Layer 7 of a small transformer language model trained on English Wikipedia (10 layers, counted from 0, width 128).
A neuron's activation on a vector x is GELU(weights . x), where the dot is the dot product.

Input weights of the MLP neurons that the questions are about. A number n stands for n times 0.0061.
n10: 11 -17 -10 -46 30 -36 22 -27 -33 7 -37 31 15 33 1 18 -4 1 6 12 -23 14 -1 -1 -3 7 29 -32 -17 8 -3 -14 -5 30 10 -27 9 -28 -14 -16 -12 14 14 23 1 1 7 20 16 -10 -20 22 7 5 -8 -29 21 9 22 37 -11 -3 -20 46 33 1 23 -18 -5 -15 -33 -10 13 1 -20 32 -1 12 7 -8 30 -21 24 -8 -49 2 8 -10 -37 -13 -18 -4 13 -4 -4 -51 29 12 -88 -9 -9 18 -20 89 7 43 -14 39 32 -5 29 38 -19 4 -38 -22 9 24 -1 44 -14 -16 19 1 -5 -9 -23 35
n24: -19 8 35 -7 -17 -13 12 -38 -19 9 13 -29 20 -17 3 -23 29 -6 15 5 -17 4 8 76 -22 -1 71 13 16 -8 10 -6 -16 24 6 -2 -21 -18 12 -30 -11 -44 26 -10 -11 28 -50 24 22 -8 -15 -16 14 10 19 5 -5 0 -10 5 39 14 -4 63 6 -21 2 8 -17 -27 -43 -12 -31 29 -8 1 19 -15 -34 -21 62 -22 -4 1 26 -16 43 -15 -12 6 -7 40 8 43 -21 21 -13 56 -3 -38 3 3 -5 16 -8 0 2 25 26 27 5 -22 -23 -36 -7 -10 -23 26 -35 -28 -33 -20 36 -14 -7 17 1 -13
n29: 0 -9 38 32 40 -40 -21 -44 -3 0 31 -25 2 -16 -16 9 -13 -19 8 17 -37 0 41 44 -8 7 6 9 -15 25 -8 -23 -22 -12 -3 31 3 12 57 -1 -26 13 -36 -23 18 3 -20 -7 27 15 -15 23 -36 -7 16 21 -22 -19 -16 7 16 0 -4 -14 13 -13 6 -6 5 1 -2 5 -59 23 0 -47 -13 -7 10 37 -11 -2 -5 24 7 36 22 -1 21 -9 15 -2 -24 -4 -25 -6 18 -18 10 14 -38 -20 -2 19 -5 7 -13 7 9 -22 -20 8 -5 -12 -5 -18 -1 33 12 -5 -34 3 28 32 -8 1 35 18
n38: 5 -21 0 -2 15 3 30 29 2 -49 -47 46 3 -15 -45 -13 36 -4 20 15 -5 24 27 -5 5 3 33 22 26 -43 -7 -2 22 19 10 -23 10 45 -5 -59 -34 -11 6 -20 -6 40 2 -37 7 21 4 7 16 -11 -10 -11 11 2 32 -25 -13 18 16 69 6 17 13 -50 -51 -24 10 -5 -7 -23 27 2 18 7 49 -35 -17 -31 4 -15 -13 -28 29 15 2 -45 10 -3 -37 16 -40 -21 -12 5 14 2 -1 59 9 19 -26 14 -40 11 -9 -32 24 21 -4 36 -36 -24 -15 54 -1 -12 -2 5 -31 -25 38 -36 20 -19
n67: 4 3 22 15 43 -37 10 23 10 -35 -22 2 17 5 -54 -18 8 -22 63 -1 6 9 8 -17 13 3 10 34 16 -13 1 -20 -10 7 33 24 -13 16 21 -16 -14 -30 69 -7 -6 -9 7 32 8 15 42 2 7 -3 -39 27 -29 -19 15 -14 7 -25 -20 -6 5 -22 8 -1 22 -7 -29 16 -44 5 -21 -33 8 15 -26 -22 3 -46 -6 28 11 15 -25 57 -9 -15 1 15 -3 -5 -4 -15 -26 7 -4 15 9 33 -2 17 -13 18 13 5 21 -19 -16 48 -44 -16 -14 1 30 -35 27 -6 -4 -32 -17 -33 -5 9 1 -3
n68: -7 -36 6 32 -6 1 -2 1 -9 -5 -8 11 2 43 -32 -7 5 -8 -9 -2 -4 -9 6 -8 -6 -19 -4 15 37 -7 5 20 30 1 -11 42 -6 28 -20 -17 -3 21 1 -17 30 -28 -21 16 7 -20 6 23 12 -2 -20 22 -21 11 -28 8 -20 -6 -36 19 32 -46 -53 -3 -2 40 -17 -15 30 14 12 -3 17 5 -22 34 -19 6 2 -9 10 24 24 -29 34 0 -5 24 -12 -24 27 26 -11 -23 -5 1 -12 0 -35 15 41 -20 -38 2 10 -2 16 3 -9 -32 9 -29 -21 -17 0 22 26 -18 -4 10 -2 -19 -1 -4
n76: -3 40 -23 -4 -10 -11 -39 -15 -15 -7 0 35 43 -31 30 -44 4 9 -6 -5 41 -49 30 -30 1 9 8 -6 21 1 -1 -6 10 -23 3 -5 5 47 6 1 -57 7 4 -2 3 -4 -27 -3 12 -11 10 4 10 -38 41 43 3 -1 20 -5 2 -39 5 -25 -21 14 -5 -16 -48 8 -11 -25 34 15 38 -12 12 15 -12 8 -6 20 8 9 1 7 58 -3 13 -31 30 -15 10 27 -53 5 -38 -11 -30 -41 3 -33 -5 3 11 -4 -11 4 -38 -3 -5 -43 44 -31 -8 3 26 15 5 29 -14 -33 -26 21 36 14 -35 11
n96: -21 66 -5 16 13 -14 14 -1 15 0 17 -14 -3 -1 -32 -7 -15 4 12 9 -22 6 23 26 -40 23 -11 1 -9 -10 -1 33 -15 -48 -2 49 -13 -18 35 -12 13 17 -7 24 32 -28 15 -13 -25 20 -10 -11 8 -30 15 30 -10 31 -4 -7 39 7 5 15 -41 10 37 -3 -15 -27 25 -35 -3 12 26 7 -11 17 48 30 44 -7 23 9 -21 -9 -21 4 23 -16 -41 -21 -14 -8 12 38 6 11 9 -25 -33 -5 -50 2 -11 11 34 24 9 -20 -12 46 2 -18 5 -8 -11 3 -15 -2 -21 -12 28 -8 -14 23 17 -13
n112: 1 -9 -27 23 5 22 1 3 -15 17 -23 26 19 18 -15 0 -10 18 13 -22 38 11 11 -22 41 -46 -2 7 21 -19 -22 1 -50 37 22 34 -6 18 7 -47 21 3 -6 16 -6 -10 1 9 37 -24 6 -27 35 -17 -5 44 -32 -11 12 -12 8 -18 -18 -20 -23 19 -17 -8 -6 25 -7 -2 -4 24 6 -14 -13 35 -14 -31 44 -12 0 -1 -28 4 -13 10 -33 25 -14 -14 4 -31 -15 -14 4 49 16 21 -28 1 -19 16 -11 39 -4 15 14 -75 14 -23 12 -3 8 -26 -5 -10 28 -5 -11 -16 7 20 48 31 -19 -14
n135: 5 13 17 1 -2 -4 7 -20 -15 -22 -4 5 -2 -15 -28 -22 11 -24 -12 26 10 -2 -4 38 -27 -12 -25 31 -2 22 -16 35 1 47 8 33 -5 17 11 -12 -7 10 -15 -45 29 -21 -24 -15 -1 -18 -8 14 7 -2 -40 -6 -29 -18 5 -18 10 -25 15 -12 13 -25 36 13 19 -7 6 7 -7 -22 -13 -18 6 -5 -1 -20 26 -26 9 23 0 18 14 45 -15 -42 26 -12 -22 13 -35 29 -3 -27 -18 -16 -4 -11 2 18 31 -22 -34 -12 12 9 20 19 -42 1 25 -16 -5 -36 -29 10 33 6 11 -8 -14 9 -40 -1
n142: -33 18 -12 -2 -24 5 -5 1 -20 5 19 6 -30 7 22 -38 25 23 -17 -31 0 -32 32 13 23 36 1 -13 -38 -34 21 13 -4 26 7 3 -25 8 -9 -43 -17 29 13 -4 5 0 -6 -4 7 -45 5 8 10 5 -33 -15 0 26 -19 -23 24 5 30 7 -6 -6 23 -30 -12 -6 34 9 -29 16 23 -16 -6 -9 30 17 -28 7 -10 18 -8 -29 -18 -13 14 -20 9 -8 62 15 33 28 1 -40 4 -7 -9 -24 24 12 20 -14 6 -26 23 -2 -1 57 -17 3 55 2 12 5 16 -16 20 35 18 -11 -7 -40 37 12
n160: -17 24 -11 -1 12 19 35 4 8 -27 -4 -47 12 4 10 -21 -8 -12 7 4 29 5 -13 -2 -18 13 -11 -32 -15 13 -11 4 -25 -10 10 -4 -2 -5 20 37 -19 -21 39 -33 66 -23 16 -16 33 -12 13 1 11 -22 17 2 10 8 29 -15 -7 -2 22 -20 3 18 4 -14 -13 4 10 5 -35 14 20 4 -3 38 42 -34 -5 -22 -1 -7 0 -20 -2 2 -8 22 -17 12 29 -6 4 -13 -15 -2 7 13 -30 -6 -38 -14 68 10 16 7 8 -30 6 -1 20 -2 20 -23 -13 8 -20 22 17 19 7 -1 -22 18 10 -38
n175: 3 14 -5 8 12 -10 17 -13 18 -15 10 -67 25 40 2 -53 17 9 -27 10 -12 -18 -35 6 29 25 32 38 -29 17 33 -11 -22 32 26 12 -5 -24 -31 -25 1 -20 6 -3 62 -6 -19 2 9 26 12 5 27 12 -33 55 9 -2 -12 5 3 15 4 -19 8 1 3 5 15 6 -17 5 20 -5 -4 25 9 18 -46 -24 8 -5 5 -24 -23 -29 -2 8 -37 35 5 -9 6 2 -9 -13 17 21 15 -19 -5 -13 4 -24 10 -16 18 12 4 -4 15 -1 -21 -21 2 -20 -25 -3 3 63 -52 -3 3 -6 -1 17 -1 -3
n201: -13 38 12 18 -3 -5 -10 -6 14 -14 -2 15 13 -18 2 2 4 -6 -17 -13 -1 1 35 -20 -6 -4 -3 -13 6 21 0 46 11 -1 17 -12 -19 -22 -1 -21 -22 43 -4 0 18 33 -5 -8 -9 -24 -11 -14 -30 -11 25 15 -10 36 -9 -31 2 -7 24 -16 -6 -29 -37 -48 -3 -12 -11 33 -8 1 15 -4 -14 34 12 -33 20 10 8 -14 -7 29 -13 13 1 13 -15 8 3 -23 21 14 2 7 35 -10 8 1 -4 37 34 17 -15 24 -2 2 -4 -23 -4 -17 16 -58 41 3 31 14 -49 -3 42 12 -10 0 12 -18
n205: -21 10 -42 39 7 12 21 -15 -11 -13 -4 -16 -19 -17 -9 24 17 13 0 28 -19 -3 18 -3 21 37 17 -35 -11 -42 0 -4 -14 18 -5 10 11 -9 37 -30 14 -21 9 -7 -23 -43 8 -35 -18 27 26 -7 19 -31 1 15 -2 15 18 5 -21 7 30 2 22 3 8 -52 -13 -14 7 -3 -44 13 -6 -7 -29 -17 -20 10 58 -13 23 19 11 -27 34 -4 3 -24 -37 -4 -15 24 -4 38 33 -13 -4 13 -29 6 -2 -3 10 3 -13 -1 14 8 -16 9 -17 6 23 0 -20 30 13 -10 -11 4 17 -20 -7 -1 13 25
n211: -25 10 -12 2 -17 14 16 -6 9 -11 44 10 6 -33 -6 -17 55 32 -5 -9 -6 0 -2 37 -1 -6 -5 -1 6 5 -1 -4 19 28 21 -23 -1 -1 25 -63 -27 35 -24 -2 27 1 26 4 6 -28 29 1 11 -21 -42 -15 -34 7 0 -50 -5 -12 22 -21 0 -7 -35 5 10 8 16 5 -55 -13 -16 -5 -11 37 5 -22 40 -2 19 23 -14 -22 28 9 2 -32 -13 8 -15 1 -46 23 -19 -15 30 32 -14 33 -17 5 32 6 -70 47 22 -45 6 4 7 3 -4 -2 15 1 -15 -15 -9 1 23 -24 22 -45 -28 -5
n215: -16 -5 4 -3 4 10 -6 -3 -31 -61 3 11 12 5 11 2 15 4 2 33 3 -33 -27 -15 -23 33 24 -29 37 18 9 49 10 -21 -22 3 28 23 11 3 18 -39 21 3 18 24 -23 -11 7 -32 -17 -1 14 -15 24 20 13 31 4 -11 -21 -18 26 -20 -7 3 -18 -9 -29 21 -4 2 -7 5 -39 -63 29 -3 -28 34 19 23 -1 -13 -10 -16 -24 7 -2 -13 -14 8 34 5 -5 19 1 -25 11 8 -4 17 5 -12 5 -1 -6 15 -7 -13 16 -24 -2 23 -21 21 28 -21 -3 12 2 -7 33 -12 -12 -3 57 15
n240: -32 8 -2 -1 20 -2 33 -24 28 5 24 6 -5 -19 14 5 26 -20 -1 -4 71 -17 3 25 10 3 -21 18 -13 -18 -42 9 -23 -1 14 11 -25 22 43 10 -25 4 -12 -19 -14 43 10 11 32 37 11 43 -27 -19 -24 17 -75 4 -9 -26 1 15 -22 31 -17 32 14 -24 5 -6 -5 -6 -3 1 -12 14 -27 8 30 -15 -15 -24 -5 -9 -16 7 -5 7 4 -37 -3 -30 0 -26 11 8 16 39 -25 -11 -16 -5 16 -14 7 27 -9 12 21 -24 3 20 16 -2 -57 4 -39 26 10 6 15 15 -4 -16 -18 -39 16 8
n241: 5 80 -16 -43 4 -12 5 -2 -27 -1 -2 -10 -28 1 39 -32 -4 -2 0 8 8 -6 27 5 -3 18 24 24 -17 7 13 10 8 9 -11 -7 -19 -1 9 -60 -27 -39 1 23 -15 2 12 -15 12 -16 11 -51 16 -15 3 -16 37 47 -18 16 48 -26 -20 -4 5 -7 -4 -7 2 -5 -17 0 -3 -13 -27 -37 -6 19 25 24 14 13 1 27 10 -25 16 11 -28 -37 -25 1 31 7 9 9 8 9 13 11 -18 -6 9 11 -14 21 -5 10 -8 10 -8 6 -27 10 12 5 -3 -37 12 17 -18 18 20 13 6 25 -5 8
n283: -37 -1 31 8 -17 -14 -7 -17 7 -5 1 -2 -39 -27 10 17 -1 -45 -4 44 38 -33 44 -12 -9 23 28 14 7 -7 18 10 -18 49 -43 23 -19 -9 5 33 14 -23 -1 34 -21 -28 -63 -1 -10 21 27 21 9 -41 37 -38 8 17 10 17 8 -17 24 -38 19 -13 31 -3 -5 -9 -13 -56 -30 25 23 -15 -26 4 -40 12 47 -20 20 1 -23 10 5 -3 13 3 3 -18 -10 -15 -36 -29 17 11 -6 24 -2 42 39 -6 0 -7 16 38 15 1 -12 35 18 3 3 -10 -27 -32 -35 -2 13 9 37 -16 -11 9 31 4
n288: -21 13 -18 -11 48 -48 -25 -24 -11 -10 2 -20 -31 17 4 -44 23 25 -41 9 -2 -5 24 -33 2 22 -25 -29 17 -33 19 15 4 24 27 9 -17 -27 7 -20 -18 -6 35 -18 9 -27 -1 10 16 -25 54 -1 28 -23 -1 -8 13 17 -3 -4 23 11 -16 19 13 -6 5 -39 -19 4 -39 18 -34 11 26 -9 -7 3 -7 -27 1 17 11 -2 -9 -23 77 3 7 24 -41 -4 17 -26 19 3 25 -6 -19 1 27 -2 7 29 -26 38 -15 2 1 4 -19 -7 -1 -25 -8 32 -17 16 23 9 3 -8 7 -4 -20 12 4 17
n303: -12 49 -18 -50 11 3 1 -3 1 -29 9 9 34 -9 35 7 -2 9 26 -14 -16 -21 -7 -32 -32 39 2 -17 -1 -9 21 55 -36 27 25 27 8 37 -17 16 -9 5 -29 -10 19 1 -24 10 -3 -28 -23 12 40 -18 0 1 7 -24 28 -3 3 -4 7 -16 36 -14 -1 12 6 29 18 7 15 29 27 -8 48 -1 -18 4 2 1 7 3 -2 -19 -7 -3 -10 14 15 -9 9 6 -23 41 47 -20 -14 -8 -39 -25 -10 2 9 -18 -17 5 -15 0 -4 -39 -31 -28 -4 12 15 -37 10 37 29 -24 9 -39 47 16 -39 1
n310: -6 -28 -6 -29 -5 13 -14 -7 -12 -15 -18 8 32 1 10 15 1 10 -15 1 -39 -11 15 -23 51 27 3 40 -1 2 16 24 10 3 25 7 -12 -2 -7 -13 -4 -8 20 -36 30 -12 -9 5 -15 -69 12 4 9 5 -32 43 -7 -6 -34 -5 -6 -22 17 24 27 -11 -1 4 23 -22 -5 6 -14 -14 30 -11 -8 28 17 -17 5 -3 0 5 -15 22 3 -1 -21 -36 -13 -23 -25 -14 51 -35 -6 -36 25 6 -13 30 19 19 -7 -4 -34 3 14 -36 3 7 -47 18 26 -47 15 11 30 21 23 3 55 40 13 -14 65 16
n333: 28 8 1 -19 13 3 27 -16 -39 3 19 -15 38 10 4 -22 7 3 13 24 -33 -17 -7 60 -21 4 -4 -10 -36 45 1 -14 -33 0 28 -11 -32 26 -16 -19 -7 18 -29 1 20 38 -54 24 -11 -13 40 13 29 1 -1 -13 -6 23 -24 11 95 8 -29 -7 -14 6 -28 7 29 23 -13 10 2 -5 -20 3 5 -7 22 -37 8 -19 -33 -33 17 11 13 46 12 2 39 16 -12 19 6 12 -21 9 -9 -15 -6 -1 -27 23 13 -20 -6 20 18 14 -16 14 -33 18 -16 -30 3 4 -18 -30 -9 29 31 4 -7 19 3 -18
n339: 44 -35 -17 -13 -19 -39 31 -9 1 -68 11 17 0 3 21 16 22 24 47 24 9 -2 22 -26 -2 25 12 -42 4 -30 16 9 28 -5 -22 -10 2 11 -19 -27 9 -6 -3 -10 -21 1 -9 -45 -16 14 25 -24 15 -11 10 -9 10 -1 -3 -49 11 -1 8 35 2 -20 15 -18 6 -30 6 -18 21 21 11 23 -7 21 -3 -44 -1 6 -11 13 2 -8 16 -6 -4 8 16 40 12 -10 10 -23 30 36 -3 -12 8 -22 5 -9 30 1 -10 -15 -38 5 -10 7 -37 -1 -19 -39 16 6 7 -12 -6 1 33 -15 13 13 -1 18
n344: 36 12 -8 40 10 10 -43 14 -7 -3 -46 12 22 18 48 -23 5 -17 47 2 9 -43 -17 -31 5 -33 -3 -15 17 -33 26 13 -10 30 -2 3 25 -2 -52 3 -4 -10 -8 -8 3 10 1 26 30 5 26 18 7 -57 11 1 -9 21 -18 -15 -6 -13 11 -32 -1 40 8 5 -8 -7 2 2 18 -6 17 11 -31 47 12 -16 -3 11 -9 53 -26 11 6 -9 -5 -13 33 -38 34 43 16 33 -10 13 -18 -53 0 3 1 34 -27 20 15 28 -11 -8 14 14 1 -12 -19 -33 -6 1 -22 33 4 -10 -12 -37 11 -17 -13 4
n348: -15 34 -22 7 33 -11 8 -41 8 -22 5 -36 -6 16 -1 -18 16 4 -41 30 -15 -2 29 22 3 -40 5 -2 -1 -4 -18 -7 -22 20 13 4 6 4 33 13 -43 -22 0 -16 8 -6 -19 17 -17 7 10 -15 7 -1 -13 22 1 12 29 13 -20 -11 28 -26 32 -5 -9 3 5 -31 32 0 -10 -1 -39 -22 -22 -3 15 -1 -9 -21 58 -7 -16 -29 -3 32 17 5 9 11 29 15 13 -4 1 6 10 -9 -12 4 26 30 -11 -10 -4 -21 3 17 -9 23 13 4 -6 -44 -26 -8 0 14 17 14 -1 -15 6 28 22 8
n361: -7 -24 -42 -23 -6 32 5 14 -22 24 17 -12 30 -11 33 -3 19 5 -22 3 -4 -6 25 19 -9 12 4 -29 -62 37 -4 -5 -4 10 -4 14 49 -12 -1 -23 6 -19 -14 32 -22 6 -3 -7 -5 -77 -18 48 -17 -4 -71 14 6 3 10 -27 -14 -16 19 -20 2 -13 -3 -37 -1 22 21 28 38 8 -26 -21 -13 -13 -1 -24 29 -1 11 -4 -21 -22 -1 5 -13 -7 -11 7 -7 -9 10 1 -6 13 -13 3 -19 10 -31 37 21 35 -20 13 -6 9 44 -11 24 -9 -30 -30 -6 20 0 -8 23 12 -13 43 16 -48 -23 18
n379: -3 -4 3 -16 -1 -20 -19 16 -5 0 -18 5 17 -23 -25 4 -10 -33 -23 1 12 11 -16 -9 12 23 -8 1 -6 16 0 -28 -12 -6 10 35 -18 -5 -15 18 -11 19 10 -12 11 18 -14 3 1 29 0 -30 1 6 6 22 9 -36 -10 -5 -25 -14 25 -31 36 14 -61 -34 -21 38 -2 -5 -23 34 20 -18 8 22 3 22 0 31 29 -5 -8 7 8 33 -13 5 6 12 0 2 2 12 -43 8 -2 31 -5 -34 6 16 -20 -20 -17 -1 -23 20 50 28 0 -14 10 -30 1 18 -21 37 -13 9 -37 31 21 6 8 15

Each question shows a token from some text and the vector x that enters the MLP there. A number n stands for n times 0.077.

"s ": 2 0 2 -9 5 13 7 -1 16 1 -10 -3 -18 4 6 -12 -18 -2 2 -15 -12 5 6 2 -10 5 -2 5 4 8 -2 3 -8 -5 -12 -8 15 9 18 14 17 -3 3 0 -9 9 2 11 -14 6 -16 10 -17 -2 4 -1 10 -5 9 3 -6 4 -8 -4 -17 10 9 1 4 -15 -9 20 0 -9 9 6 11 -1 4 13 9 7 2 3 22 -12 -14 -11 5 12 7 -11 -10 -29 6 -2 15 1 8 8 9 25 0 -9 -9 -1 14 -4 14 2 -35 -9 10 -3 -2 -10 1 3 1 -4 -2 1 -4 1 -67 1 -9 14
Which neuron lights up most? n96

"ar": 23 1 29 6 -11 -1 -2 27 25 17 3 -5 -1 -4 -11 -6 -14 6 -4 -3 3 38 3 3 -13 -12 -10 9 3 7 -22 -17 5 -4 -5 10 -14 -2 -2 11 23 11 1 27 -24 4 -12 14 -24 -26 -10 -34 1 21 -10 -1 -15 -17 -3 -7 -9 4 23 -1 -20 16 -4 -10 19 -10 5 22 6 -15 -5 1 -5 -19 0 -4 -26 6 -8 4 0 -7 -1 2 -3 6 15 -28 -6 -14 -1 7 5 -7 -6 -14 25 21 2 9 0 -12 0 12 -9 -31 -19 17 6 16 21 -3 8 -25 15 -19 3 3 7 -7 7 2 -5 19
Which three neurons fire most, strongest first? n67, n112, n135

"al": 31 -6 -1 8 3 10 -21 8 5 2 3 13 1 3 4 -5 9 10 6 10 8 40 -2 -15 10 2 -16 -3 9 4 2 -13 4 -6 -15 -12 4 11 -3 0 -13 13 -19 -3 -1 3 8 19 -17 0 -3 -1 -12 8 21 -14 8 -5 2 3 -42 23 17 -2 -22 16 -21 -8 -11 -5 16 9 1 -29 -5 26 7 -14 2 -19 7 7 -17 7 -9 -13 -10 -19 12 10 1 -17 6 14 0 3 -9 -19 42 11 -3 -6 8 -9 4 -9 3 19 -18 11 7 13 10 -9 3 -5 3 9 -7 -3 -10 6 -24 -1 -5 1 -12 14
The two highest activations, in order: n38, n344

"F": 5 -3 6 -7 1 -3 -10 22 17 25 37 -8 -2 7 -2 14 0 13 -15 -10 -2 14 -10 7 8 -17 3 7 16 -4 -22 -12 7 -6 -15 0 8 -2 3 -17 1 -7 8 -1 -13 -7 3 -7 -3 35 -1 6 -5 9 -3 16 -1 5 8 3 -44 11 -21 -8 -18 4 -1 18 3 4 3 18 0 -36 -6 2 14 -23 7 0 7 6 -27 2 -1 14 -5 -4 11 17 5 -2 13 -15 2 8 6 3 -11 -2 -9 -12 4 -3 6 -4 4 -14 -4 17 -31 -2 35 -1 11 26 -12 -4 10 -10 1 -14 -4 -11 -20 -1 1 6
Which neuron lights up most? n240

"st": 1 -11 14 -16 -8 1 6 -6 21 -7 5 6 -14 -18 -20 9 -16 5 4 -18 0 27 -8 -11 -15 -6 8 2 15 -27 -11 -16 12 -4 -32 10 -5 -10 -2 0 -11 8 -3 24 -1 -5 -13 7 -7 13 -16 1 2 27 -8 16 17 -11 27 40 -10 37 -3 -21 -1 -11 4 22 27 -5 -1 -5 4 4 -17 -15 5 -2 -10 -6 -6 11 -20 13 28 12 -8 2 6 15 -8 -15 -13 -3 -2 -3 -1 6 -3 4 -9 -7 33 7 6 -27 -14 -19 0 22 -5 2 -2 11 14 1 -16 -2 4 -13 -2 3 3 1 10 26 -19 11
The two highest activations, in order: n283, n348

", ": 24 -2 4 -8 2 4 -3 -8 -24 10 2 -15 -16 2 8 5 2 -2 -2 -2 -3 4 -2 -1 3 -6 -14 -8 -7 22 -9 1 8 -5 -14 -8 6 -2 1 14 -1 -13 5 12 -11 24 19 13 -16 -5 -7 -15 -1 5 15 5 8 -7 11 5 -5 -9 -2 -27 -13 14 3 14 3 3 10 12 1 -17 5 16 -2 -9 1 4 -8 -4 -5 7 6 21 -5 -7 2 3 5 -1 -2 -10 3 3 -2 0 8 6 18 -10 -6 -8 12 2 3 -11 -2 8 -2 9 2 9 7 -17 5 -4 5 4 -4 -6 -7 -5 -70 16 4 22
The most active neuron and its activation: n160, at about 0.24

"in ": 10 -20 1 -2 8 -4 2 -3 0 8 17 13 -21 -3 3 18 -6 6 -11 5 -16 16 -1 5 -2 4 -10 4 -4 1 2 -9 3 0 -12 -5 10 -3 -2 9 13 10 5 -1 0 -13 -2 -3 -4 -2 -6 2 1 7 3 1 -8 0 -1 11 -6 -6 6 -4 -15 2 -7 7 -1 -11 7 28 -8 -1 -2 -1 -2 -8 0 3 2 18 -11 7 26 4 -11 -7 14 0 2 6 -10 -10 1 -7 1 2 2 10 1 2 0 -8 15 6 6 1 -3 4 -11 -1 3 11 9 7 -1 -2 6 8 -7 -2 5 -8 -82 6 0 10
The most active neuron and its activation: n29, at about 1.5

"\n": 30 2 15 7 0 5 6 5 8 1 -2 12 -14 -3 -2 3 -5 -1 -7 -5 -2 9 -5 -10 -4 1 -6 6 10 12 8 1 12 -3 6 -6 4 -3 7 -2 12 -10 -4 -7 1 7 15 9 -12 -2 -8 -10 -3 13 5 -6 -5 -2 -3 -4 -4 6 -2 -8 -8 5 0 10 20 -7 -1 -5 -7 -25 4 11 -8 -7 -12 5 2 3 -7 18 4 11 -9 -2 3 -3 2 -14 0 -5 -7 3 15 0 19 -2 2 -7 18 -8 -20 1 7 -6 -7 11 14 8 3 -3 4 15 -6 -4 7 -11 -3 -4 13 -11 -79 13 -4 4
Which neuron lights up most? n135

"a": 8 22 -5 11 10 3 -1 -7 8 11 17 24 -18 -13 6 4 -18 11 -19 6 -11 -1 -6 -4 5 -23 -1 -1 18 4 4 -5 16 3 -31 4 6 -4 11 -2 0 18 9 -13 -24 4 20 6 6 21 -10 -40 8 3 21 2 10 9 0 -8 -18 31 14 -5 -25 16 9 -3 11 -23 1 -1 16 -17 -3 18 12 1 -23 -14 -9 1 -18 -1 7 29 0 0 5 1 16 -2 9 7 -3 -12 5 2 13 -9 9 -23 -7 -9 -18 7 24 -27 -14 14 -29 -16 -7 -8 24 13 2 0 -4 -5 -23 -7 0 -14 -13 9 -9 14
The most active neuron and its activation: n339, at about 1.4

"F ": 9 5 -4 -8 0 17 -8 13 10 1 7 8 -8 2 -5 -9 -10 -7 -1 -8 3 7 -8 7 10 5 3 -3 16 2 -15 -6 2 6 -9 -11 21 14 0 0 18 -8 -3 4 -9 5 4 0 -17 5 -10 -6 -5 17 0 12 -4 1 1 10 -16 15 -3 1 -6 -2 6 10 -16 10 -7 19 4 -10 2 0 7 -4 9 0 -7 8 12 6 23 -1 -12 -15 -11 17 17 8 3 0 -11 6 4 -7 4 11 -5 -8 3 -6 5 2 13 -20 -1 19 -36 -10 14 1 3 9 -10 1 -1 -3 9 -5 -9 -10 -72 1 -4 7
Which neuron lights up most? n215

"p": 6 10 15 -7 20 29 -6 14 10 12 -1 -23 -2 -10 6 10 -6 23 -17 -37 -13 3 -14 -3 -11 -22 -15 19 -8 -3 -6 7 1 -3 -3 -6 6 -24 -4 0 5 5 -8 11 -30 17 37 2 -34 6 -11 7 30 -2 -42 12 13 -12 1 17 -3 23 -2 2 -26 1 4 11 6 4 -6 6 7 -27 -8 10 -13 -9 -13 1 -11 -4 -4 -6 37 -9 -7 2 10 10 -28 5 -1 -1 13 11 -9 8 8 -1 4 23 -10 -4 29 0 4 -10 11 -17 -9 -4 11 13 -3 8 2 17 1 -5 2 2 -9 -2 -5 -7 -8 -9
Which neuron lights up most? n361

")": 14 -14 -1 1 13 -9 5 4 18 3 5 18 -33 14 5 -1 -16 5 -9 -3 2 32 -17 -8 0 10 -8 6 8 -13 19 -8 -8 1 -12 -9 18 -6 17 1 -9 -1 -9 -10 -24 5 0 14 -14 2 -27 -4 18 19 -6 -7 -6 -3 -1 -3 -16 31 0 -16 -13 0 10 7 12 -3 3 -18 7 -18 -5 8 16 -33 -2 15 -9 0 1 21 -12 4 -28 -15 10 12 -6 4 3 -8 -7 -7 15 14 9 17 17 -18 0 3 -14 8 9 -8 -2 3 -20 6 19 1 -17 16 4 2 3 -4 25 -6 -9 -10 -35 11 7 16
The most active neuron and its activation: n240, at about 0.14

"- ": 5 1 4 1 -8 2 -5 5 -6 5 2 -9 -2 -2 6 0 -6 5 -2 4 -1 20 -4 2 -5 -8 -4 -5 -7 5 -6 -10 13 4 4 4 8 -3 3 -1 -1 5 -2 -4 0 4 10 4 -8 -11 -6 -4 -6 6 14 -2 6 -4 3 2 -6 -3 -1 -12 -3 -2 10 11 19 -1 -1 11 1 -5 -3 1 -2 -7 0 8 7 7 5 16 13 8 -1 1 8 -9 13 -5 2 -15 9 4 4 -5 5 13 5 -5 5 -4 -4 -6 12 -8 -3 14 0 -6 -2 7 0 2 -3 0 1 -1 3 -3 4 -9 -90 7 -1 9
The two highest activations, in order: n135, n29

"G": -4 -9 -6 -8 -8 22 -8 10 -12 24 4 13 -8 8 -11 -9 2 4 -10 4 6 14 -7 6 9 -17 -18 9 14 12 -16 -19 18 11 10 -10 4 3 6 4 -6 20 5 -2 -8 3 1 12 -10 9 -5 6 -9 5 -5 1 1 8 -15 -13 -61 0 9 -4 -4 -6 1 13 7 -4 14 27 12 -26 -2 8 -11 -19 9 2 0 -2 1 10 20 14 -18 -7 11 15 0 -13 4 -14 -1 -1 -4 -12 17 -2 -9 -2 11 1 -11 -4 18 -4 2 6 0 1 31 -12 8 7 -10 -3 -11 4 -4 4 3 -9 -15 -1 -8 12
The most active neuron and its activation: n348, at about 0.69

"te ": -4 -5 21 -3 -5 1 9 -3 7 -11 2 -2 -5 -6 -1 -10 -19 2 10 -13 15 13 -8 3 3 -2 -1 -1 0 -8 -10 -6 2 -16 -31 0 2 -15 -18 17 1 4 1 -6 4 0 7 5 -7 -3 9 1 -2 8 -4 4 3 -1 -2 10 11 0 8 -7 -1 8 5 24 -1 -1 9 14 13 -32 10 -5 14 -24 -4 -18 3 16 -27 17 12 12 -10 9 10 11 4 -11 -16 -6 6 7 -4 -15 0 7 3 3 5 3 22 1 -10 -8 10 5 1 3 5 2 13 4 3 7 3 -2 -13 0 -11 -8 -68 15 0 14
The two highest activations, in order: n135, n160

"in": 10 -29 -15 19 -6 15 -4 14 2 -4 12 0 -12 10 -6 14 -12 22 -9 -29 12 -5 -10 -4 -3 -18 9 -2 -22 0 21 -11 15 -2 -21 -4 21 -17 0 9 -6 8 -21 2 -18 7 0 9 -13 32 -17 -16 1 10 8 4 13 -3 -21 -7 -16 13 14 -17 -3 -1 -13 10 7 -10 -7 28 -7 11 -8 29 10 -3 -3 -15 8 21 -6 2 9 -8 -12 -15 7 -2 14 -30 8 -16 5 4 7 -2 27 7 -4 5 14 -3 12 10 28 -26 2 28 2 1 -2 -15 7 0 10 -9 -10 32 -4 -7 -13 -14 0 -14 -20 18
The two highest activations, in order: n175, n344